Layer 7 of a small transformer language model trained on English Wikipedia (12 layers, counted from 0, width 96).
A neuron's activation on a vector x is squared ReLU(weights . x), where the dot is the dot product.
The model reads these tokens: "ass" "igned" " to" " another" " species" "," " but" " in" " 185"

The vector x that enters this layer's MLP at each token. A number n stands for (n - 128) times 0.022.
0 "ass": 131, 124, 105, 95, 129, 110, 151, 148, 117, 114, 130, 153, 121, 95, 95, 118, 124, 117, 108, 141, 93, 115, 83, 130, 109, 219, 114, 105, 137, 88, 124, 174, 119, 122, 144, 110, 138, 131, 148, 177, 125, 138, 127, 141, 115, 123, 117, 152, 94, 149, 124, 155, 103, 148, 119, 136, 122, 167, 118, 113, 149, 111, 139, 173, 107, 174, 127, 162, 108, 171, 118, 130, 135, 106, 136, 126, 177, 145, 148, 81, 133, 145, 126, 130, 111, 123, 92, 82, 120, 197, 58, 116, 141, 129, 89, 55
1 "igned": 173, 162, 86, 116, 107, 130, 97, 127, 136, 134, 149, 96, 128, 104, 129, 116, 126, 139, 132, 142, 116, 159, 94, 150, 79, 202, 131, 66, 93, 89, 106, 146, 137, 103, 123, 143, 142, 115, 95, 160, 147, 108, 106, 122, 119, 95, 191, 152, 139, 163, 130, 179, 104, 150, 137, 87, 114, 164, 123, 92, 105, 122, 119, 145, 133, 125, 122, 126, 151, 187, 143, 158, 111, 74, 61, 134, 139, 167, 126, 137, 153, 149, 108, 212, 104, 147, 129, 78, 135, 136, 81, 115, 173, 121, 151, 149
2 " to": 138, 114, 95, 116, 132, 125, 146, 117, 120, 121, 104, 127, 145, 135, 116, 87, 131, 141, 146, 129, 130, 117, 141, 163, 85, 230, 119, 87, 130, 71, 93, 163, 138, 118, 145, 145, 163, 106, 78, 179, 162, 116, 127, 131, 87, 102, 182, 139, 129, 130, 116, 193, 105, 148, 126, 133, 104, 185, 118, 139, 126, 153, 106, 142, 102, 120, 119, 114, 166, 156, 152, 174, 135, 133, 79, 151, 150, 189, 91, 151, 146, 163, 139, 207, 129, 141, 122, 101, 134, 128, 95, 115, 104, 128, 153, 137
3 " another": 127, 135, 99, 113, 104, 103, 147, 164, 127, 148, 139, 136, 134, 103, 123, 95, 121, 154, 134, 123, 163, 128, 151, 158, 117, 239, 114, 90, 127, 104, 134, 157, 106, 133, 122, 147, 140, 122, 91, 162, 143, 118, 137, 116, 146, 135, 183, 128, 174, 138, 118, 191, 113, 110, 107, 132, 113, 168, 68, 147, 128, 122, 70, 115, 128, 119, 130, 112, 154, 163, 148, 134, 159, 131, 86, 119, 122, 148, 117, 169, 153, 108, 139, 211, 113, 150, 107, 85, 116, 133, 48, 112, 130, 131, 132, 148
4 " species": 160, 120, 79, 105, 119, 137, 151, 113, 125, 132, 107, 159, 132, 180, 119, 117, 86, 168, 137, 116, 176, 135, 159, 115, 125, 185, 131, 140, 108, 135, 145, 160, 100, 122, 191, 162, 234, 123, 109, 183, 129, 90, 136, 99, 134, 124, 162, 141, 204, 166, 149, 206, 115, 133, 119, 139, 111, 158, 140, 109, 80, 133, 111, 140, 125, 153, 135, 112, 147, 182, 143, 127, 114, 146, 103, 96, 152, 138, 94, 112, 142, 150, 126, 250, 129, 156, 114, 95, 123, 139, 72, 98, 125, 143, 103, 147
5 ",": 136, 155, 77, 110, 106, 137, 152, 161, 116, 125, 130, 127, 125, 140, 123, 131, 80, 115, 123, 106, 142, 130, 158, 165, 123, 189, 125, 109, 114, 118, 109, 122, 124, 133, 152, 143, 102, 122, 110, 169, 147, 138, 109, 138, 107, 112, 192, 134, 181, 177, 136, 206, 135, 143, 109, 132, 84, 208, 117, 97, 119, 143, 56, 154, 99, 126, 141, 112, 163, 138, 122, 122, 115, 148, 90, 146, 143, 154, 125, 148, 194, 112, 122, 196, 134, 104, 124, 77, 117, 171, 109, 112, 101, 117, 136, 121
6 " but": 124, 109, 77, 115, 95, 164, 119, 120, 102, 109, 134, 147, 145, 131, 164, 146, 126, 92, 143, 119, 162, 150, 138, 163, 110, 208, 130, 120, 130, 164, 132, 129, 198, 140, 122, 144, 179, 147, 93, 163, 147, 111, 93, 143, 114, 116, 185, 147, 145, 159, 133, 168, 130, 119, 101, 144, 99, 215, 149, 115, 131, 146, 49, 138, 94, 164, 130, 103, 177, 164, 131, 153, 160, 134, 47, 141, 146, 120, 87, 130, 192, 141, 136, 213, 121, 94, 124, 123, 122, 124, 98, 119, 141, 134, 130, 96
7 " in": 115, 133, 116, 103, 142, 144, 138, 148, 121, 166, 113, 122, 110, 128, 154, 150, 114, 121, 93, 140, 141, 138, 97, 189, 74, 163, 136, 102, 132, 149, 116, 133, 194, 149, 145, 144, 91, 90, 135, 136, 137, 123, 105, 145, 133, 120, 189, 135, 183, 90, 123, 185, 104, 109, 130, 171, 103, 226, 94, 123, 135, 141, 113, 107, 72, 128, 110, 109, 144, 149, 192, 108, 138, 103, 68, 109, 144, 125, 86, 182, 132, 168, 102, 218, 114, 126, 115, 110, 131, 115, 94, 116, 161, 122, 76, 125
8 " 185": 136, 142, 89, 100, 143, 119, 169, 156, 109, 125, 105, 140, 122, 124, 123, 106, 116, 162, 140, 102, 163, 134, 87, 191, 117, 185, 115, 51, 122, 133, 119, 147, 128, 143, 142, 166, 226, 134, 102, 130, 128, 83, 72, 105, 130, 92, 150, 155, 125, 157, 153, 155, 137, 144, 130, 132, 141, 166, 123, 99, 104, 130, 113, 143, 111, 134, 131, 108, 161, 180, 134, 105, 155, 141, 98, 144, 113, 95, 93, 185, 168, 164, 137, 229, 101, 121, 133, 80, 127, 147, 139, 111, 86, 139, 97, 157

Each question shows the input weights of one neuron of the MLP. A number n stands for (n - 128) times 0.011.

n102: 142, 150, 125, 119, 117, 162, 82, 132, 154, 105, 133, 175, 162, 118, 138, 151, 133, 129, 121, 159, 93, 116, 163, 123, 96, 125, 162, 134, 107, 107, 132, 112, 133, 113, 118, 120, 107, 166, 171, 121, 93, 167, 113, 148, 105, 129, 145, 159, 155, 117, 124, 160, 119, 99, 133, 85, 83, 124, 95, 113, 116, 188, 163, 158, 125, 101, 124, 107, 139, 99, 138, 109, 106, 175, 118, 133, 170, 122, 143, 120, 132, 111, 162, 96, 171, 150, 114, 66, 116, 107, 141, 136, 133, 93, 193, 139
On which token does it fire most, and how strongly? 5 ",", at about 3.9

n536: 139, 111, 168, 202, 147, 159, 179, 131, 97, 113, 131, 123, 131, 113, 166, 161, 162, 89, 106, 147, 110, 125, 107, 151, 178, 152, 163, 141, 102, 156, 87, 170, 139, 141, 92, 141, 109, 188, 140, 184, 96, 146, 147, 101, 87, 104, 87, 112, 132, 73, 134, 154, 131, 134, 122, 146, 158, 121, 140, 132, 119, 118, 122, 106, 79, 148, 64, 102, 139, 131, 135, 111, 122, 152, 145, 121, 120, 153, 142, 131, 147, 118, 165, 132, 108, 145, 155, 99, 79, 132, 106, 136, 79, 126, 82, 126
On which three tokens does it fire most, strongest first? 0 "ass", 7 " in", 6 " but"

n341: 100, 186, 114, 140, 177, 169, 135, 113, 149, 93, 160, 140, 74, 140, 163, 197, 36, 113, 141, 86, 100, 98, 152, 72, 145, 101, 127, 127, 118, 126, 121, 115, 183, 151, 128, 151, 124, 137, 98, 120, 53, 128, 112, 169, 141, 154, 119, 162, 126, 125, 183, 105, 79, 99, 111, 160, 176, 113, 65, 91, 158, 137, 77, 130, 81, 64, 150, 80, 107, 88, 126, 137, 114, 90, 166, 113, 111, 131, 45, 80, 77, 110, 122, 118, 102, 104, 86, 41, 131, 120, 97, 143, 145, 161, 153, 74
On which token does it fire most? 7 " in"

n145: 138, 146, 113, 172, 111, 132, 120, 126, 140, 137, 131, 142, 137, 135, 143, 118, 179, 121, 165, 105, 103, 108, 127, 147, 163, 136, 93, 119, 145, 124, 160, 137, 161, 134, 146, 183, 106, 157, 135, 75, 119, 132, 108, 136, 147, 97, 116, 115, 116, 134, 125, 121, 148, 133, 163, 113, 147, 119, 103, 145, 106, 120, 143, 130, 130, 145, 129, 145, 129, 142, 133, 130, 133, 122, 62, 144, 136, 141, 133, 148, 111, 100, 131, 123, 129, 145, 124, 113, 111, 144, 128, 121, 130, 118, 105, 135
On which token does it fire most, and how strongly? 8 " 185", at about 1.2

n27: 114, 98, 125, 105, 108, 167, 69, 126, 98, 54, 171, 128, 110, 208, 131, 126, 111, 131, 134, 119, 83, 100, 120, 178, 49, 141, 133, 137, 132, 134, 136, 66, 152, 143, 128, 123, 110, 171, 107, 133, 108, 155, 172, 157, 142, 129, 123, 117, 89, 127, 78, 86, 56, 160, 121, 147, 123, 139, 148, 79, 86, 181, 142, 65, 129, 149, 101, 83, 167, 127, 121, 137, 111, 115, 91, 122, 140, 144, 132, 97, 91, 40, 169, 85, 130, 89, 117, 168, 87, 73, 92, 142, 142, 126, 105, 109
On which token does it fire most? 6 " but"

n216: 111, 187, 114, 103, 93, 160, 126, 185, 91, 104, 112, 127, 161, 173, 121, 107, 121, 128, 111, 132, 116, 145, 126, 147, 149, 153, 116, 149, 76, 111, 113, 80, 112, 132, 135, 109, 109, 92, 148, 84, 112, 146, 113, 165, 179, 116, 114, 152, 95, 116, 171, 141, 206, 147, 143, 119, 76, 81, 85, 131, 128, 161, 160, 79, 169, 77, 129, 96, 156, 128, 91, 144, 78, 67, 129, 168, 96, 102, 154, 80, 134, 238, 190, 99, 141, 113, 167, 94, 71, 171, 168, 132, 176, 60, 117, 118
On which token does it fire most? 1 "igned"

n440: 102, 132, 152, 114, 112, 102, 182, 97, 99, 124, 139, 116, 100, 100, 131, 91, 170, 128, 110, 170, 139, 157, 127, 96, 158, 136, 114, 112, 119, 158, 161, 136, 139, 135, 140, 121, 116, 129, 121, 92, 64, 151, 150, 88, 139, 114, 123, 135, 116, 97, 152, 132, 105, 128, 134, 121, 138, 134, 169, 137, 125, 133, 117, 147, 146, 174, 120, 102, 171, 136, 113, 156, 101, 132, 120, 144, 117, 109, 107, 147, 122, 190, 167, 97, 180, 127, 108, 118, 160, 129, 112, 125, 124, 89, 152, 109
On which token does it fire most? 0 "ass"

n299: 145, 156, 147, 176, 85, 142, 111, 182, 134, 71, 47, 108, 145, 110, 153, 103, 147, 133, 156, 101, 104, 156, 114, 167, 143, 92, 127, 118, 148, 102, 110, 129, 161, 65, 97, 84, 106, 161, 135, 91, 99, 115, 116, 139, 146, 140, 117, 163, 115, 106, 103, 101, 85, 218, 135, 142, 111, 145, 110, 178, 110, 136, 138, 126, 117, 121, 108, 85, 137, 107, 138, 136, 150, 187, 131, 163, 148, 121, 105, 91, 118, 115, 160, 124, 147, 130, 106, 102, 75, 137, 139, 167, 140, 125, 173, 176
On which token does it fire most? 2 " to"

n561: 120, 129, 116, 144, 133, 129, 151, 130, 142, 133, 120, 122, 123, 133, 125, 122, 123, 141, 129, 119, 138, 121, 123, 115, 136, 126, 131, 148, 123, 126, 135, 118, 118, 117, 147, 129, 135, 139, 128, 139, 122, 133, 132, 127, 141, 129, 141, 126, 122, 140, 123, 139, 131, 125, 112, 111, 120, 120, 143, 120, 132, 131, 126, 134, 135, 122, 127, 128, 138, 128, 125, 120, 148, 154, 137, 120, 132, 145, 139, 121, 132, 126, 127, 125, 141, 119, 124, 133, 131, 122, 122, 126, 128, 114, 123, 117
On which token does it fire most? 4 " species"

n460: 105, 153, 119, 101, 161, 107, 122, 151, 160, 154, 89, 156, 106, 141, 136, 116, 131, 133, 118, 95, 133, 149, 142, 119, 152, 121, 135, 109, 169, 154, 136, 146, 165, 112, 164, 81, 102, 103, 129, 154, 124, 143, 105, 125, 144, 98, 144, 119, 116, 94, 146, 103, 127, 127, 168, 119, 123, 102, 113, 97, 174, 144, 134, 127, 156, 133, 164, 143, 131, 100, 133, 157, 127, 101, 126, 132, 137, 152, 145, 121, 143, 127, 149, 114, 140, 102, 136, 115, 113, 121, 145, 127, 113, 102, 103, 107
On which token does it fire most, and how strongly? 0 "ass", at about 0.18

n319: 132, 154, 126, 112, 146, 136, 138, 111, 124, 153, 151, 126, 135, 113, 117, 124, 101, 106, 77, 100, 101, 134, 105, 120, 139, 131, 121, 149, 120, 125, 123, 104, 139, 102, 145, 125, 130, 119, 121, 196, 158, 89, 84, 153, 138, 137, 104, 108, 93, 101, 110, 99, 116, 137, 95, 122, 134, 125, 155, 125, 82, 147, 144, 119, 141, 131, 150, 128, 141, 125, 130, 187, 65, 107, 166, 71, 84, 185, 82, 167, 151, 99, 138, 86, 131, 172, 143, 98, 127, 183, 204, 163, 160, 154, 146, 78
On which token does it fire most? 0 "ass"

n395: 91, 168, 118, 83, 117, 129, 146, 126, 115, 90, 110, 149, 109, 145, 170, 129, 134, 94, 123, 129, 165, 116, 140, 137, 128, 106, 147, 152, 99, 136, 124, 95, 142, 109, 134, 143, 129, 133, 112, 181, 135, 102, 138, 100, 132, 153, 129, 161, 100, 114, 133, 145, 99, 116, 97, 101, 110, 106, 113, 97, 162, 134, 134, 112, 156, 158, 126, 168, 147, 133, 141, 103, 142, 171, 171, 124, 138, 124, 165, 93, 85, 152, 80, 109, 109, 178, 110, 111, 147, 123, 142, 97, 102, 159, 129, 155
On which token does it fire most, and how strongly? 4 " species", at about 1.5

n103: 138, 127, 138, 133, 171, 135, 98, 98, 147, 154, 152, 107, 154, 120, 98, 144, 135, 131, 129, 110, 131, 122, 146, 132, 116, 165, 115, 137, 157, 138, 156, 143, 99, 108, 109, 132, 59, 160, 136, 118, 119, 105, 112, 87, 108, 115, 123, 152, 115, 140, 171, 103, 144, 130, 114, 105, 95, 83, 140, 117, 100, 117, 111, 133, 115, 121, 131, 120, 121, 162, 120, 85, 160, 108, 103, 95, 110, 127, 144, 145, 131, 121, 124, 136, 140, 160, 107, 133, 129, 129, 136, 144, 131, 176, 117, 126
Its two highest activations, in order, are on tokens 1 "igned", 3 " another"

n285: 144, 89, 132, 171, 125, 117, 174, 151, 160, 128, 118, 131, 129, 145, 134, 104, 110, 114, 111, 148, 118, 113, 167, 166, 143, 96, 172, 121, 100, 138, 101, 149, 132, 145, 182, 124, 91, 108, 176, 135, 164, 112, 97, 132, 132, 151, 106, 117, 140, 154, 90, 152, 150, 159, 139, 144, 168, 146, 109, 117, 93, 117, 145, 122, 138, 139, 121, 114, 191, 173, 81, 128, 87, 107, 168, 129, 121, 104, 143, 127, 136, 112, 144, 93, 99, 100, 166, 103, 119, 116, 123, 124, 142, 124, 132, 98
On which token does it fire most, and how strongly? 5 ",", at about 1.8

n21: 129, 132, 125, 131, 122, 124, 131, 129, 132, 124, 132, 125, 132, 132, 129, 124, 128, 128, 130, 129, 127, 130, 128, 123, 127, 130, 127, 132, 130, 131, 128, 129, 134, 131, 128, 125, 127, 126, 125, 128, 133, 132, 130, 133, 132, 124, 131, 126, 125, 125, 127, 134, 124, 132, 134, 131, 129, 126, 132, 133, 125, 123, 131, 128, 124, 126, 125, 127, 125, 127, 127, 130, 127, 131, 128, 126, 124, 130, 131, 125, 128, 125, 128, 126, 128, 127, 127, 122, 125, 134, 123, 127, 132, 129, 129, 129
On which three tokens does it fire most, strongest first? 0 "ass", 1 "igned", 3 " another"

n568: 175, 131, 128, 145, 90, 131, 127, 149, 197, 99, 82, 169, 147, 159, 84, 114, 95, 95, 147, 113, 101, 111, 207, 141, 171, 98, 187, 130, 76, 126, 193, 138, 89, 142, 154, 111, 129, 174, 132, 119, 118, 83, 174, 123, 127, 171, 125, 142, 114, 71, 83, 125, 120, 208, 138, 141, 158, 87, 91, 91, 105, 54, 158, 120, 158, 152, 104, 138, 193, 123, 133, 194, 138, 150, 119, 97, 112, 127, 125, 88, 94, 103, 108, 149, 99, 97, 157, 132, 160, 82, 129, 143, 116, 121, 115, 109
On which token does it fire most, and how strongly? 4 " species", at about 3.3

n421: 114, 153, 115, 76, 89, 129, 105, 173, 157, 86, 93, 64, 138, 165, 184, 161, 69, 115, 94, 93, 130, 100, 79, 137, 154, 110, 182, 157, 97, 89, 116, 130, 127, 142, 143, 61, 127, 148, 146, 96, 149, 121, 121, 97, 138, 112, 86, 141, 92, 93, 167, 99, 121, 201, 79, 210, 164, 103, 134, 92, 122, 134, 110, 162, 126, 108, 109, 188, 104, 102, 122, 102, 139, 132, 166, 109, 139, 164, 91, 92, 149, 158, 120, 115, 124, 103, 125, 142, 134, 117, 149, 141, 100, 204, 121, 100
On which token does it fire most, and how strongly? 0 "ass", at about 1

n9: 120, 138, 141, 130, 142, 136, 152, 136, 100, 137, 124, 143, 142, 136, 118, 130, 111, 108, 168, 131, 131, 141, 157, 138, 131, 140, 135, 68, 136, 142, 93, 110, 119, 124, 136, 113, 114, 136, 134, 114, 159, 104, 136, 125, 127, 145, 95, 163, 140, 145, 129, 122, 138, 140, 119, 123, 129, 100, 130, 152, 145, 98, 98, 108, 134, 104, 102, 131, 123, 142, 105, 155, 158, 143, 112, 107, 125, 152, 149, 111, 99, 126, 135, 130, 136, 152, 142, 143, 109, 119, 109, 143, 148, 166, 143, 122
On which token does it fire most? 3 " another"

n43: 117, 127, 150, 152, 112, 131, 123, 150, 142, 170, 114, 141, 106, 118, 134, 172, 154, 73, 138, 171, 174, 109, 118, 140, 129, 128, 158, 177, 112, 153, 118, 67, 94, 97, 101, 35, 116, 103, 108, 155, 125, 174, 125, 127, 110, 118, 148, 77, 159, 126, 100, 108, 119, 44, 143, 140, 138, 97, 159, 170, 130, 83, 141, 112, 108, 159, 147, 159, 155, 152, 172, 133, 91, 129, 163, 77, 164, 153, 170, 93, 103, 127, 182, 133, 120, 123, 106, 90, 124, 189, 167, 130, 118, 117, 167, 87
On which token does it fire most? 0 "ass"

n526: 122, 150, 151, 185, 132, 131, 57, 146, 136, 135, 110, 200, 141, 127, 149, 141, 102, 106, 179, 174, 106, 88, 110, 173, 131, 156, 87, 164, 140, 127, 160, 173, 83, 166, 93, 142, 134, 158, 150, 109, 107, 100, 151, 128, 115, 190, 51, 133, 120, 163, 144, 204, 203, 137, 121, 102, 115, 88, 114, 125, 155, 143, 71, 125, 103, 70, 190, 65, 151, 139, 161, 97, 86, 105, 149, 153, 110, 152, 114, 110, 133, 184, 133, 122, 90, 116, 109, 177, 75, 197, 132, 91, 160, 163, 170, 154
On which token does it fire most? 3 " another"

n34: 81, 115, 104, 102, 144, 121, 164, 105, 152, 129, 131, 106, 161, 131, 118, 114, 114, 122, 112, 150, 99, 136, 106, 120, 144, 150, 175, 128, 98, 104, 142, 156, 139, 158, 116, 159, 111, 123, 140, 105, 84, 140, 129, 94, 115, 123, 115, 99, 116, 152, 158, 114, 117, 149, 154, 172, 125, 88, 137, 139, 170, 80, 131, 147, 129, 120, 120, 118, 107, 136, 76, 147, 107, 115, 154, 93, 153, 119, 143, 121, 135, 108, 119, 150, 125, 121, 162, 126, 146, 141, 144, 116, 152, 143, 167, 115
On which token does it fire most? 0 "ass"

n93: 102, 160, 206, 178, 150, 28, 109, 172, 151, 157, 173, 100, 166, 117, 106, 109, 92, 145, 119, 175, 137, 120, 126, 111, 126, 109, 130, 74, 127, 202, 141, 76, 124, 144, 84, 89, 64, 168, 137, 171, 110, 92, 148, 48, 151, 207, 102, 122, 81, 112, 92, 98, 101, 166, 124, 146, 152, 128, 157, 133, 172, 152, 174, 159, 145, 155, 92, 119, 112, 113, 144, 127, 144, 80, 95, 131, 163, 139, 145, 168, 113, 122, 150, 77, 176, 105, 189, 100, 127, 117, 85, 124, 170, 142, 84, 134
On which token does it fire most, and how strongly? 0 "ass", at about 0.019